Layer 7 of a small transformer language model trained on English Wikipedia (15 layers, counted from 0, width 64).
A neuron's activation on a vector x is SiLU(gate . x) times (in . x), where the dot is the dot product.
The model reads these tokens: "j" "man" "s" " V" "an" " B" "e" "un" "ing" "en" "." "\n" "\n" "The" " p" "ain" "t" "ings" "," " be" "ar" "ing" " the" " st" "amp" " of"

The vector x that enters this layer's MLP at each token. A number n stands for (n - 128) times 0.037.
0 "j": 140, 98, 135, 119, 131, 138, 108, 130, 167, 100, 114, 136, 130, 100, 132, 139, 119, 153, 128, 176, 105, 127, 152, 172, 79, 142, 135, 89, 124, 143, 74, 139, 147, 148, 146, 114, 145, 142, 118, 147, 150, 147, 121, 161, 114, 106, 154, 120, 97, 163, 215, 151, 174, 139, 96, 99, 129, 75, 91, 172, 129, 144, 139, 142
1 "man": 116, 104, 139, 105, 129, 150, 147, 167, 146, 102, 104, 116, 124, 97, 109, 141, 107, 137, 157, 158, 116, 163, 135, 165, 138, 151, 137, 110, 126, 163, 87, 173, 130, 143, 145, 96, 156, 143, 153, 137, 155, 129, 100, 126, 89, 93, 160, 147, 97, 162, 195, 177, 160, 152, 70, 104, 115, 127, 107, 158, 124, 150, 125, 121
2 "s": 143, 144, 133, 147, 134, 120, 143, 149, 137, 101, 94, 75, 146, 120, 135, 153, 113, 134, 131, 156, 133, 160, 144, 151, 144, 155, 159, 82, 162, 151, 95, 195, 123, 164, 141, 140, 159, 126, 135, 140, 137, 128, 127, 165, 114, 97, 107, 142, 95, 143, 184, 158, 161, 101, 73, 150, 101, 133, 100, 141, 134, 157, 117, 149
3 " V": 136, 79, 155, 120, 157, 123, 152, 136, 157, 114, 123, 62, 160, 128, 117, 145, 95, 121, 138, 148, 134, 133, 143, 149, 106, 116, 150, 105, 146, 145, 78, 152, 136, 156, 148, 101, 129, 107, 146, 148, 138, 149, 112, 124, 143, 84, 129, 131, 119, 146, 248, 122, 132, 131, 92, 165, 106, 117, 160, 128, 122, 119, 150, 143
4 "an": 147, 88, 85, 142, 192, 186, 176, 142, 131, 130, 90, 110, 131, 147, 183, 147, 68, 128, 110, 151, 88, 137, 145, 149, 166, 126, 142, 127, 112, 128, 129, 137, 103, 121, 141, 109, 113, 95, 100, 135, 168, 139, 106, 100, 110, 128, 142, 118, 119, 145, 183, 124, 128, 157, 68, 148, 126, 128, 148, 122, 157, 169, 164, 152
5 " B": 149, 107, 166, 152, 162, 144, 144, 112, 143, 138, 170, 93, 151, 135, 155, 142, 62, 122, 145, 144, 102, 128, 125, 150, 110, 154, 143, 128, 126, 128, 131, 113, 156, 155, 114, 172, 99, 126, 105, 115, 147, 141, 112, 124, 110, 116, 111, 140, 117, 166, 232, 148, 79, 97, 89, 151, 120, 114, 116, 130, 133, 97, 162, 147
6 "e": 121, 79, 123, 129, 149, 101, 127, 133, 148, 133, 173, 134, 128, 128, 120, 157, 153, 136, 112, 165, 129, 112, 170, 138, 178, 144, 159, 126, 156, 92, 141, 105, 70, 134, 119, 114, 129, 153, 117, 168, 137, 67, 103, 128, 110, 122, 125, 140, 135, 142, 205, 146, 103, 128, 66, 166, 150, 82, 90, 147, 158, 132, 123, 146
7 "un": 94, 124, 122, 125, 88, 121, 137, 144, 170, 170, 106, 157, 134, 125, 133, 115, 105, 162, 180, 84, 157, 128, 160, 154, 127, 135, 144, 152, 133, 99, 114, 155, 95, 152, 128, 131, 167, 113, 129, 140, 150, 52, 98, 113, 104, 109, 134, 129, 161, 143, 205, 125, 115, 144, 74, 155, 133, 117, 127, 161, 117, 122, 181, 111
8 "ing": 126, 108, 115, 136, 104, 94, 151, 131, 153, 119, 133, 135, 152, 114, 116, 123, 103, 149, 165, 105, 109, 142, 156, 152, 159, 140, 145, 102, 135, 145, 101, 152, 104, 167, 135, 149, 171, 134, 109, 133, 101, 78, 126, 167, 124, 105, 101, 150, 139, 135, 236, 152, 104, 107, 63, 141, 127, 107, 130, 141, 108, 100, 144, 114
9 "en": 133, 94, 101, 148, 81, 140, 143, 149, 138, 137, 122, 144, 152, 93, 122, 86, 93, 128, 155, 127, 120, 168, 150, 172, 177, 144, 140, 123, 149, 94, 56, 165, 114, 148, 100, 140, 148, 131, 144, 131, 118, 114, 105, 142, 113, 106, 133, 170, 121, 144, 216, 157, 148, 148, 89, 149, 124, 94, 154, 128, 109, 148, 122, 115
10 ".": 145, 108, 116, 144, 127, 111, 123, 146, 129, 115, 93, 99, 134, 84, 83, 147, 120, 113, 141, 138, 110, 174, 117, 196, 123, 147, 129, 131, 188, 130, 64, 167, 136, 150, 118, 153, 125, 136, 156, 131, 126, 122, 133, 138, 141, 103, 106, 152, 133, 133, 204, 170, 126, 110, 71, 165, 126, 107, 154, 138, 148, 159, 143, 129
11 "\n": 110, 110, 181, 161, 128, 115, 117, 136, 124, 120, 80, 104, 117, 122, 76, 139, 89, 145, 119, 107, 118, 142, 92, 156, 158, 118, 126, 116, 161, 144, 74, 177, 98, 145, 127, 149, 113, 127, 121, 116, 186, 166, 138, 128, 149, 101, 140, 165, 111, 88, 158, 122, 120, 124, 74, 174, 133, 145, 123, 136, 130, 127, 129, 160
12 "\n": 108, 137, 167, 156, 130, 114, 133, 141, 113, 122, 95, 92, 109, 137, 78, 152, 82, 139, 101, 126, 119, 145, 73, 147, 149, 118, 121, 116, 137, 147, 73, 183, 98, 138, 137, 127, 114, 103, 115, 125, 179, 172, 136, 130, 144, 85, 125, 156, 115, 80, 151, 117, 98, 133, 87, 168, 131, 140, 133, 131, 120, 106, 119, 161
13 "The": 114, 145, 138, 153, 173, 150, 113, 147, 118, 135, 117, 79, 99, 144, 100, 117, 108, 146, 112, 109, 130, 155, 55, 137, 137, 135, 122, 112, 129, 129, 90, 214, 136, 99, 149, 128, 102, 132, 127, 146, 140, 179, 105, 131, 132, 98, 104, 156, 116, 117, 195, 93, 102, 139, 92, 161, 132, 141, 149, 110, 107, 94, 124, 134
14 " p": 124, 143, 138, 136, 157, 162, 114, 146, 155, 140, 138, 57, 134, 142, 96, 130, 89, 114, 111, 163, 117, 68, 103, 96, 156, 106, 145, 117, 111, 88, 101, 127, 165, 157, 122, 126, 86, 121, 137, 138, 120, 140, 107, 143, 137, 126, 140, 141, 128, 132, 237, 91, 120, 114, 116, 147, 116, 138, 158, 106, 109, 96, 106, 153
15 "ain": 103, 119, 64, 73, 220, 128, 108, 113, 98, 126, 128, 142, 97, 155, 154, 136, 114, 133, 155, 147, 108, 141, 137, 101, 121, 142, 132, 138, 87, 114, 103, 132, 118, 137, 116, 205, 133, 116, 117, 165, 161, 109, 132, 149, 104, 52, 162, 113, 143, 140, 120, 117, 113, 135, 110, 99, 121, 158, 160, 106, 195, 162, 145, 139
16 "t": 73, 51, 145, 130, 133, 142, 92, 129, 121, 123, 156, 150, 149, 151, 158, 121, 132, 139, 125, 111, 125, 127, 109, 99, 110, 138, 144, 126, 121, 88, 87, 177, 110, 130, 124, 166, 107, 125, 114, 123, 116, 105, 148, 124, 88, 40, 95, 121, 189, 144, 149, 144, 196, 73, 105, 131, 119, 140, 100, 116, 144, 112, 91, 132
17 "ings": 104, 107, 108, 94, 113, 90, 104, 161, 131, 110, 125, 160, 161, 178, 112, 136, 73, 145, 126, 138, 141, 147, 118, 160, 148, 155, 137, 119, 143, 136, 108, 192, 147, 150, 150, 135, 139, 103, 123, 116, 121, 107, 136, 187, 139, 69, 92, 150, 129, 129, 193, 162, 150, 107, 68, 104, 127, 115, 137, 101, 131, 130, 103, 133
18 ",": 101, 121, 128, 160, 128, 135, 108, 165, 117, 136, 112, 106, 150, 123, 94, 166, 108, 109, 114, 121, 123, 137, 90, 198, 94, 108, 124, 97, 143, 125, 76, 215, 125, 128, 133, 128, 125, 110, 124, 138, 145, 160, 140, 131, 162, 89, 113, 144, 141, 115, 203, 122, 133, 147, 79, 153, 132, 132, 144, 108, 134, 139, 133, 122
19 " be": 89, 143, 106, 174, 126, 125, 114, 180, 162, 155, 130, 64, 123, 102, 68, 149, 148, 144, 128, 129, 132, 128, 154, 131, 157, 139, 129, 113, 136, 138, 85, 133, 117, 144, 179, 121, 81, 101, 77, 167, 175, 94, 127, 113, 138, 112, 132, 139, 125, 126, 197, 105, 101, 120, 69, 125, 141, 121, 103, 123, 123, 122, 131, 129
20 "ar": 90, 142, 101, 189, 103, 135, 137, 182, 148, 133, 75, 109, 110, 133, 162, 128, 88, 133, 126, 89, 151, 122, 113, 139, 120, 173, 137, 146, 169, 115, 108, 155, 91, 180, 115, 179, 109, 114, 96, 116, 153, 86, 110, 137, 104, 101, 141, 151, 152, 134, 167, 124, 139, 86, 76, 161, 114, 159, 147, 118, 106, 110, 170, 139
21 "ing": 85, 123, 86, 145, 94, 58, 157, 165, 132, 95, 138, 112, 143, 125, 137, 158, 125, 142, 145, 122, 129, 124, 139, 156, 126, 149, 148, 90, 126, 157, 99, 147, 103, 151, 160, 127, 122, 130, 132, 111, 133, 99, 88, 191, 149, 91, 135, 113, 143, 122, 201, 139, 127, 74, 77, 130, 118, 135, 147, 72, 129, 103, 115, 127
22 " the": 112, 135, 137, 149, 157, 144, 124, 154, 129, 122, 126, 85, 106, 144, 94, 125, 119, 155, 119, 114, 123, 148, 63, 138, 138, 142, 124, 112, 134, 125, 88, 217, 131, 102, 143, 141, 105, 132, 134, 145, 138, 185, 91, 137, 126, 105, 105, 151, 123, 124, 200, 100, 111, 148, 81, 164, 141, 140, 141, 107, 106, 97, 136, 133
23 " st": 134, 140, 128, 158, 120, 199, 129, 140, 104, 109, 140, 80, 110, 143, 96, 102, 102, 120, 126, 140, 97, 160, 68, 97, 145, 111, 144, 143, 152, 92, 122, 172, 161, 137, 117, 101, 69, 104, 116, 152, 125, 153, 110, 136, 153, 95, 131, 125, 119, 157, 213, 124, 105, 108, 88, 113, 132, 119, 146, 104, 131, 118, 148, 136
24 "amp": 101, 139, 90, 118, 152, 116, 123, 140, 173, 118, 160, 99, 127, 137, 134, 143, 103, 125, 123, 149, 114, 66, 138, 137, 175, 144, 144, 99, 128, 71, 125, 111, 145, 172, 112, 184, 120, 104, 103, 181, 169, 127, 157, 112, 107, 116, 111, 88, 108, 152, 142, 126, 128, 110, 73, 126, 115, 156, 128, 79, 149, 144, 70, 117
25 " of": 102, 129, 127, 155, 148, 97, 145, 126, 131, 119, 115, 100, 101, 162, 116, 138, 126, 145, 87, 113, 138, 159, 84, 183, 104, 144, 130, 113, 117, 108, 69, 211, 147, 136, 131, 150, 114, 100, 125, 116, 129, 138, 69, 107, 118, 126, 115, 126, 131, 122, 163, 114, 144, 129, 66, 147, 143, 103, 157, 92, 135, 103, 139, 118

Each question shows the input weights of one neuron of the MLP. A number n stands for (n - 128) times 0.0058.

n175 gate: 112, 119, 116, 166, 115, 106, 112, 128, 150, 116, 107, 119, 135, 126, 110, 113, 132, 170, 122, 127, 139, 162, 79, 162, 106, 129, 144, 106, 123, 119, 128, 104, 147, 117, 137, 138, 155, 94, 158, 65, 112, 158, 142, 125, 114, 140, 96, 150, 132, 124, 113, 128, 139, 140, 148, 147, 128, 122, 126, 120, 112, 110, 122, 148
n175 in: 101, 136, 90, 92, 117, 128, 150, 105, 138, 146, 163, 131, 135, 107, 134, 149, 116, 114, 120, 88, 161, 142, 137, 157, 141, 113, 141, 153, 123, 111, 106, 163, 147, 179, 107, 131, 113, 132, 139, 159, 142, 121, 115, 141, 127, 90, 126, 139, 145, 136, 148, 121, 128, 141, 90, 113, 120, 127, 156, 152, 135, 156, 79, 128
On which token does it fire most, and how strongly? 25 " of", at about 2.5

n122 gate: 156, 128, 151, 109, 118, 109, 156, 173, 103, 146, 123, 121, 149, 171, 145, 131, 127, 101, 91, 106, 127, 168, 152, 121, 136, 96, 162, 150, 150, 166, 125, 132, 86, 81, 162, 122, 157, 97, 154, 125, 150, 111, 136, 143, 107, 183, 131, 114, 103, 91, 102, 128, 111, 196, 155, 151, 97, 142, 109, 89, 169, 116, 144, 146
n122 in: 105, 160, 154, 157, 118, 131, 157, 156, 110, 124, 139, 116, 137, 130, 123, 146, 111, 107, 106, 129, 129, 137, 128, 150, 139, 123, 143, 137, 73, 155, 125, 113, 163, 172, 166, 102, 138, 102, 110, 181, 108, 142, 115, 132, 123, 150, 134, 154, 107, 106, 138, 78, 94, 147, 126, 133, 115, 156, 145, 158, 126, 128, 130, 100
On which token does it fire most? 4 "an"

n138 gate: 125, 121, 168, 166, 117, 129, 106, 101, 129, 79, 148, 134, 140, 102, 94, 120, 144, 119, 131, 135, 111, 150, 109, 166, 133, 147, 134, 116, 133, 142, 147, 112, 110, 135, 142, 110, 136, 182, 153, 151, 108, 140, 163, 130, 116, 174, 121, 136, 110, 87, 155, 117, 149, 155, 161, 165, 127, 129, 103, 162, 121, 143, 105, 102
n138 in: 160, 125, 142, 136, 107, 136, 145, 127, 141, 100, 107, 140, 137, 104, 123, 149, 107, 162, 144, 126, 134, 154, 128, 139, 136, 128, 115, 118, 167, 116, 102, 150, 167, 124, 140, 115, 139, 150, 152, 133, 136, 137, 113, 120, 123, 124, 143, 136, 143, 128, 158, 102, 111, 129, 116, 111, 107, 81, 108, 116, 142, 123, 128, 105
Its two highest activations, in order, are on tokens 0 "j", 10 "."

n25 gate: 125, 144, 134, 110, 106, 131, 126, 96, 129, 85, 131, 89, 157, 135, 144, 115, 144, 136, 108, 156, 123, 165, 112, 148, 116, 79, 100, 107, 113, 140, 127, 133, 120, 130, 147, 125, 126, 116, 165, 87, 150, 155, 131, 121, 131, 146, 99, 119, 101, 119, 105, 114, 109, 151, 135, 133, 138, 152, 157, 119, 142, 134, 128, 84
n25 in: 138, 140, 117, 80, 148, 162, 119, 86, 136, 123, 169, 152, 146, 83, 146, 155, 115, 101, 101, 120, 127, 153, 147, 154, 140, 122, 101, 135, 112, 149, 75, 153, 142, 153, 125, 116, 139, 123, 133, 109, 121, 102, 127, 138, 58, 79, 146, 123, 115, 144, 147, 118, 125, 141, 114, 101, 92, 137, 141, 146, 148, 115, 125, 124
On which token does it fire most? 25 " of"

n173 gate: 145, 156, 116, 131, 160, 128, 97, 106, 152, 140, 108, 132, 179, 91, 119, 145, 135, 97, 193, 144, 109, 146, 118, 148, 121, 119, 134, 129, 160, 150, 110, 109, 139, 166, 145, 135, 134, 143, 123, 142, 123, 114, 134, 110, 185, 132, 131, 118, 163, 80, 128, 113, 83, 149, 141, 131, 140, 134, 174, 127, 132, 115, 140, 130
n173 in: 120, 122, 124, 92, 120, 141, 124, 146, 138, 96, 152, 120, 135, 98, 147, 152, 128, 134, 162, 96, 127, 115, 113, 151, 144, 99, 132, 119, 171, 103, 136, 101, 137, 103, 128, 137, 125, 150, 136, 102, 176, 66, 151, 130, 129, 129, 149, 105, 136, 112, 117, 167, 124, 116, 151, 100, 136, 148, 119, 118, 141, 126, 138, 153
On which token does it fire most? 25 " of"

n9 gate: 139, 111, 121, 109, 116, 157, 107, 119, 152, 94, 108, 144, 145, 124, 102, 113, 165, 171, 117, 117, 113, 128, 136, 106, 154, 144, 108, 134, 163, 181, 120, 160, 125, 149, 161, 122, 113, 162, 134, 129, 132, 124, 133, 149, 102, 168, 137, 137, 108, 89, 122, 115, 124, 153, 103, 152, 137, 147, 127, 168, 108, 141, 151, 145
n9 in: 153, 149, 113, 140, 138, 115, 87, 112, 101, 103, 122, 111, 122, 105, 138, 145, 138, 159, 131, 112, 145, 129, 155, 95, 118, 118, 153, 147, 97, 121, 135, 119, 119, 106, 113, 113, 165, 160, 124, 138, 109, 90, 129, 141, 129, 114, 156, 108, 123, 133, 153, 130, 143, 152, 156, 90, 78, 75, 109, 126, 132, 100, 131, 141
On which token does it fire most? 0 "j"

n114 gate: 162, 147, 166, 158, 156, 115, 140, 153, 134, 138, 109, 113, 105, 119, 116, 151, 104, 113, 114, 118, 156, 179, 133, 125, 124, 161, 138, 96, 135, 116, 144, 148, 133, 126, 116, 119, 140, 135, 150, 139, 96, 163, 127, 140, 176, 148, 123, 82, 105, 129, 126, 138, 154, 157, 128, 157, 101, 154, 165, 121, 150, 128, 149, 98
n114 in: 167, 138, 147, 131, 135, 135, 186, 123, 114, 101, 105, 119, 128, 122, 136, 139, 112, 127, 162, 168, 123, 108, 120, 153, 147, 129, 120, 121, 147, 154, 102, 92, 113, 141, 135, 125, 107, 131, 90, 137, 144, 145, 106, 137, 152, 124, 103, 142, 115, 119, 140, 136, 102, 111, 142, 109, 97, 143, 117, 140, 81, 109, 98, 192
On which three tokens does it fire most, strongest first? 2 "s", 3 " V", 12 "\n"

n147 gate: 102, 133, 106, 127, 155, 117, 123, 124, 113, 147, 172, 138, 140, 120, 116, 113, 141, 136, 127, 103, 143, 84, 127, 122, 105, 125, 167, 122, 106, 117, 179, 88, 104, 81, 134, 105, 128, 155, 173, 70, 124, 111, 141, 172, 135, 122, 135, 123, 134, 86, 142, 130, 131, 114, 196, 130, 158, 100, 115, 139, 146, 136, 109, 132
n147 in: 142, 92, 131, 102, 120, 145, 154, 149, 133, 132, 146, 137, 134, 144, 140, 150, 134, 142, 149, 137, 127, 141, 122, 118, 125, 151, 123, 99, 132, 144, 135, 145, 133, 123, 132, 78, 115, 112, 116, 162, 128, 179, 116, 132, 88, 145, 123, 140, 144, 133, 96, 130, 153, 120, 118, 136, 103, 129, 136, 122, 110, 138, 108, 113
Its two highest activations, in order, are on tokens 7 "un", 8 "ing"

n4 gate: 102, 122, 131, 127, 114, 135, 146, 148, 146, 88, 152, 85, 135, 124, 60, 119, 190, 151, 119, 129, 155, 151, 107, 138, 141, 136, 128, 120, 123, 125, 186, 92, 115, 123, 90, 118, 153, 138, 144, 123, 134, 118, 118, 110, 152, 117, 156, 95, 105, 100, 129, 100, 137, 144, 98, 115, 125, 75, 152, 96, 139, 120, 88, 117
n4 in: 120, 115, 112, 124, 104, 176, 142, 144, 133, 142, 133, 127, 156, 133, 116, 123, 105, 109, 151, 141, 117, 100, 128, 128, 111, 117, 120, 130, 81, 162, 131, 137, 131, 133, 124, 140, 116, 75, 69, 127, 127, 143, 139, 106, 136, 126, 99, 120, 130, 138, 119, 133, 77, 114, 91, 157, 148, 129, 118, 150, 138, 110, 122, 81
On which three tokens does it fire most, strongest first? 19 " be", 24 "amp", 23 " st"

n115 gate: 150, 96, 139, 155, 131, 112, 100, 140, 113, 141, 126, 99, 82, 159, 125, 106, 135, 106, 91, 138, 79, 103, 122, 128, 129, 133, 104, 131, 91, 120, 149, 72, 121, 97, 99, 106, 156, 154, 111, 155, 124, 172, 146, 75, 122, 149, 138, 115, 98, 118, 100, 102, 124, 106, 164, 147, 107, 112, 157, 123, 160, 102, 160, 111
n115 in: 118, 129, 113, 190, 120, 84, 136, 120, 74, 128, 95, 114, 122, 134, 149, 112, 118, 161, 167, 132, 139, 126, 108, 145, 125, 111, 112, 113, 123, 133, 101, 124, 149, 112, 136, 118, 136, 115, 152, 114, 121, 163, 126, 119, 135, 150, 84, 118, 99, 137, 116, 139, 160, 109, 128, 163, 133, 107, 139, 137, 124, 139, 145, 142
On which token does it fire most, and how strongly? 6 "e", at about 0.45

n11 gate: 117, 140, 186, 130, 103, 135, 130, 94, 105, 133, 131, 146, 128, 113, 138, 110, 124, 126, 139, 143, 141, 136, 87, 101, 97, 124, 129, 124, 156, 71, 114, 153, 138, 158, 129, 146, 122, 149, 114, 157, 116, 93, 117, 122, 171, 144, 101, 84, 121, 132, 151, 101, 158, 163, 146, 147, 108, 111, 123, 111, 124, 144, 155, 113
n11 in: 147, 111, 116, 132, 152, 113, 125, 83, 146, 128, 135, 106, 139, 128, 152, 116, 116, 98, 131, 105, 125, 181, 80, 109, 102, 97, 119, 125, 162, 164, 145, 110, 130, 137, 170, 108, 95, 133, 148, 122, 122, 125, 138, 124, 124, 118, 100, 90, 156, 112, 124, 101, 108, 109, 123, 123, 137, 135, 122, 118, 121, 172, 121, 155
On which token does it fire most, and how strongly? 23 " st", at about 1.2

n88 gate: 149, 143, 132, 155, 99, 79, 110, 139, 125, 140, 82, 122, 107, 114, 66, 139, 147, 97, 109, 104, 137, 116, 143, 117, 173, 115, 98, 148, 133, 154, 174, 83, 79, 146, 103, 84, 97, 130, 198, 72, 109, 140, 140, 115, 116, 141, 103, 143, 165, 73, 118, 103, 131, 167, 115, 99, 136, 153, 127, 127, 118, 138, 123, 143
n88 in: 140, 103, 101, 121, 123, 107, 115, 114, 144, 125, 88, 102, 115, 129, 136, 99, 116, 103, 138, 76, 107, 150, 132, 112, 133, 113, 148, 123, 92, 165, 154, 130, 150, 147, 122, 95, 120, 141, 118, 182, 153, 160, 144, 131, 140, 152, 111, 128, 124, 164, 124, 123, 143, 156, 120, 156, 93, 181, 112, 131, 133, 163, 119, 153
On which token does it fire most, and how strongly? 11 "\n", at about 0.43

n176 gate: 135, 143, 111, 140, 97, 97, 104, 115, 157, 67, 108, 125, 173, 98, 133, 113, 103, 145, 156, 120, 120, 94, 137, 101, 73, 76, 175, 115, 98, 103, 119, 111, 106, 117, 109, 127, 124, 139, 129, 125, 86, 85, 147, 133, 176, 102, 110, 121, 137, 112, 103, 139, 115, 85, 148, 136, 133, 126, 101, 150, 147, 105, 98, 163
n176 in: 96, 96, 140, 123, 108, 98, 126, 117, 104, 147, 96, 120, 101, 123, 86, 154, 109, 127, 140, 126, 124, 148, 130, 125, 131, 136, 153, 118, 125, 150, 115, 128, 122, 124, 131, 106, 126, 92, 80, 106, 125, 125, 133, 147, 127, 138, 108, 135, 159, 95, 120, 116, 41, 134, 128, 164, 125, 135, 134, 151, 123, 127, 180, 141
On which token does it fire most? 8 "ing"

n19 gate: 98, 109, 176, 122, 108, 162, 123, 116, 127, 153, 142, 120, 195, 140, 127, 107, 131, 143, 134, 115, 134, 135, 126, 125, 94, 137, 110, 119, 135, 121, 126, 140, 138, 87, 134, 149, 145, 129, 148, 113, 172, 131, 120, 126, 138, 130, 117, 132, 123, 127, 157, 132, 160, 125, 106, 164, 130, 125, 84, 131, 113, 120, 114, 99
n19 in: 127, 139, 116, 128, 150, 123, 122, 127, 104, 99, 106, 111, 150, 90, 154, 133, 112, 109, 120, 127, 119, 138, 133, 86, 144, 149, 162, 129, 121, 147, 134, 118, 96, 127, 117, 100, 168, 154, 166, 150, 125, 143, 143, 160, 140, 105, 112, 93, 150, 149, 129, 120, 142, 120, 88, 142, 115, 103, 148, 106, 136, 147, 137, 160
On which three tokens does it fire most, strongest first? 3 " V", 2 "s", 16 "t"

n57 gate: 144, 93, 163, 143, 157, 117, 156, 112, 137, 118, 120, 115, 168, 131, 130, 123, 129, 167, 144, 155, 125, 183, 74, 116, 87, 142, 106, 120, 140, 174, 127, 132, 118, 121, 126, 141, 116, 132, 115, 138, 153, 175, 96, 141, 144, 138, 102, 116, 90, 124, 136, 160, 104, 146, 138, 117, 119, 124, 93, 149, 124, 119, 135, 140
n57 in: 145, 129, 122, 95, 84, 174, 158, 100, 132, 144, 136, 150, 131, 103, 140, 167, 119, 113, 134, 154, 141, 135, 135, 120, 108, 121, 162, 119, 115, 145, 114, 151, 126, 97, 148, 108, 141, 142, 94, 113, 118, 140, 137, 121, 121, 138, 135, 152, 102, 138, 112, 151, 167, 121, 128, 109, 106, 178, 153, 152, 122, 155, 94, 93
On which three tokens does it fire most, strongest first? 1 "man", 0 "j", 2 "s"

n160 gate: 121, 135, 114, 164, 142, 102, 134, 191, 136, 153, 121, 128, 148, 135, 140, 111, 139, 156, 186, 117, 121, 139, 143, 65, 134, 133, 146, 149, 173, 135, 138, 131, 119, 168, 115, 166, 139, 145, 118, 154, 122, 109, 168, 113, 106, 107, 152, 125, 161, 147, 90, 120, 123, 136, 144, 123, 144, 165, 86, 82, 115, 99, 131, 145
n160 in: 112, 128, 146, 138, 151, 133, 143, 132, 102, 105, 83, 114, 142, 114, 145, 115, 112, 123, 106, 117, 131, 117, 90, 128, 105, 100, 120, 155, 131, 111, 136, 161, 117, 100, 114, 88, 103, 102, 140, 130, 155, 117, 131, 135, 100, 127, 76, 147, 131, 151, 133, 157, 105, 149, 127, 170, 178, 141, 167, 123, 134, 95, 115, 137
Its two highest activations, in order, are on tokens 20 "ar", 16 "t"

n129 gate: 66, 155, 135, 113, 97, 116, 116, 137, 188, 99, 145, 109, 190, 120, 82, 132, 127, 117, 141, 189, 102, 155, 113, 113, 117, 107, 139, 62, 165, 97, 140, 66, 141, 107, 154, 162, 111, 182, 103, 146, 128, 117, 132, 120, 116, 127, 114, 106, 124, 141, 112, 138, 98, 152, 146, 159, 132, 116, 150, 148, 125, 137, 156, 139
n129 in: 118, 144, 94, 160, 157, 142, 105, 145, 104, 143, 111, 71, 111, 131, 128, 160, 115, 154, 153, 151, 81, 129, 113, 120, 151, 127, 105, 102, 132, 167, 95, 127, 110, 163, 108, 89, 140, 153, 159, 125, 105, 123, 154, 156, 129, 101, 108, 145, 117, 144, 127, 105, 88, 137, 143, 168, 126, 115, 106, 114, 150, 91, 147, 91
Its two highest activations, in order, are on tokens 19 " be", 14 " p"

n106 gate: 181, 143, 123, 170, 85, 125, 124, 163, 118, 166, 124, 109, 122, 172, 64, 118, 130, 136, 138, 151, 176, 141, 139, 140, 89, 115, 116, 162, 118, 118, 126, 144, 130, 108, 128, 153, 133, 183, 112, 88, 78, 158, 134, 127, 121, 103, 137, 93, 150, 163, 96, 148, 118, 114, 149, 82, 138, 104, 157, 119, 172, 182, 138, 135
n106 in: 135, 120, 174, 107, 123, 135, 159, 105, 153, 154, 142, 134, 139, 168, 114, 91, 133, 105, 103, 138, 107, 117, 159, 100, 88, 117, 133, 129, 135, 117, 144, 118, 134, 153, 155, 161, 121, 150, 86, 135, 98, 148, 138, 135, 124, 121, 49, 143, 151, 131, 129, 151, 146, 134, 99, 134, 122, 119, 123, 111, 123, 74, 143, 142
On which token does it fire most? 1 "man"

n34 gate: 97, 104, 153, 106, 153, 115, 84, 114, 86, 154, 95, 129, 162, 142, 107, 157, 152, 98, 122, 158, 159, 140, 99, 116, 89, 97, 159, 153, 137, 119, 110, 54, 113, 86, 153, 119, 135, 146, 116, 93, 116, 167, 138, 145, 123, 138, 95, 131, 129, 125, 94, 117, 156, 129, 198, 135, 110, 124, 140, 123, 115, 120, 156, 153
n34 in: 137, 139, 111, 168, 110, 101, 120, 152, 116, 93, 122, 111, 107, 130, 119, 153, 141, 162, 95, 106, 115, 113, 111, 141, 119, 130, 139, 104, 128, 132, 135, 143, 168, 109, 133, 129, 96, 105, 138, 98, 118, 138, 152, 87, 123, 148, 115, 147, 88, 115, 124, 158, 87, 165, 131, 112, 155, 131, 83, 106, 94, 141, 104, 110
On which token does it fire most, and how strongly? 15 "ain", at about 0.56

n46 gate: 163, 105, 113, 140, 138, 136, 113, 185, 94, 164, 106, 98, 106, 140, 71, 150, 136, 135, 124, 137, 122, 117, 128, 156, 76, 144, 147, 120, 142, 155, 110, 126, 76, 130, 173, 113, 111, 159, 134, 84, 102, 157, 82, 109, 81, 125, 122, 106, 117, 134, 78, 127, 86, 156, 152, 103, 116, 119, 93, 96, 108, 91, 107, 124
n46 in: 134, 131, 104, 134, 84, 98, 97, 139, 179, 94, 159, 142, 141, 66, 147, 92, 90, 151, 114, 143, 144, 165, 121, 131, 133, 115, 118, 133, 142, 128, 104, 136, 157, 132, 133, 81, 109, 96, 155, 145, 120, 133, 108, 147, 121, 106, 169, 144, 148, 130, 129, 118, 155, 168, 126, 121, 110, 123, 117, 134, 144, 117, 129, 108
On which token does it fire most? 1 "man"

n101 gate: 157, 162, 142, 92, 119, 80, 87, 152, 155, 114, 119, 168, 136, 160, 126, 67, 172, 168, 113, 133, 124, 121, 160, 89, 94, 129, 147, 125, 99, 104, 133, 141, 141, 140, 136, 150, 148, 107, 127, 157, 142, 148, 157, 114, 118, 154, 152, 150, 137, 124, 132, 90, 104, 177, 115, 96, 105, 146, 109, 104, 93, 126, 119, 160
n101 in: 142, 127, 128, 159, 102, 92, 140, 121, 145, 146, 174, 104, 147, 114, 102, 129, 116, 143, 150, 138, 122, 155, 145, 119, 134, 90, 126, 138, 163, 136, 147, 161, 138, 106, 109, 82, 117, 144, 128, 98, 148, 97, 114, 141, 126, 95, 143, 107, 144, 153, 113, 108, 133, 144, 89, 111, 132, 130, 167, 149, 144, 91, 172, 110
On which token does it fire most, and how strongly? 7 "un", at about 0.49

n74 gate: 127, 154, 76, 166, 136, 122, 101, 169, 78, 101, 150, 98, 92, 163, 123, 103, 158, 166, 128, 121, 115, 108, 130, 83, 107, 111, 111, 116, 122, 147, 135, 113, 118, 127, 123, 111, 119, 101, 165, 95, 96, 161, 176, 152, 111, 146, 123, 114, 163, 145, 95, 151, 127, 124, 147, 92, 185, 84, 152, 149, 96, 107, 100, 123
n74 in: 93, 109, 132, 137, 160, 107, 77, 115, 124, 138, 150, 128, 139, 103, 134, 143, 145, 92, 161, 148, 129, 163, 105, 127, 186, 139, 108, 91, 122, 86, 164, 129, 128, 95, 114, 149, 108, 147, 134, 115, 143, 129, 92, 98, 156, 96, 140, 116, 156, 100, 124, 81, 131, 136, 116, 116, 107, 131, 147, 131, 117, 133, 131, 140
On which token does it fire most, and how strongly? 0 "j", at about 0.45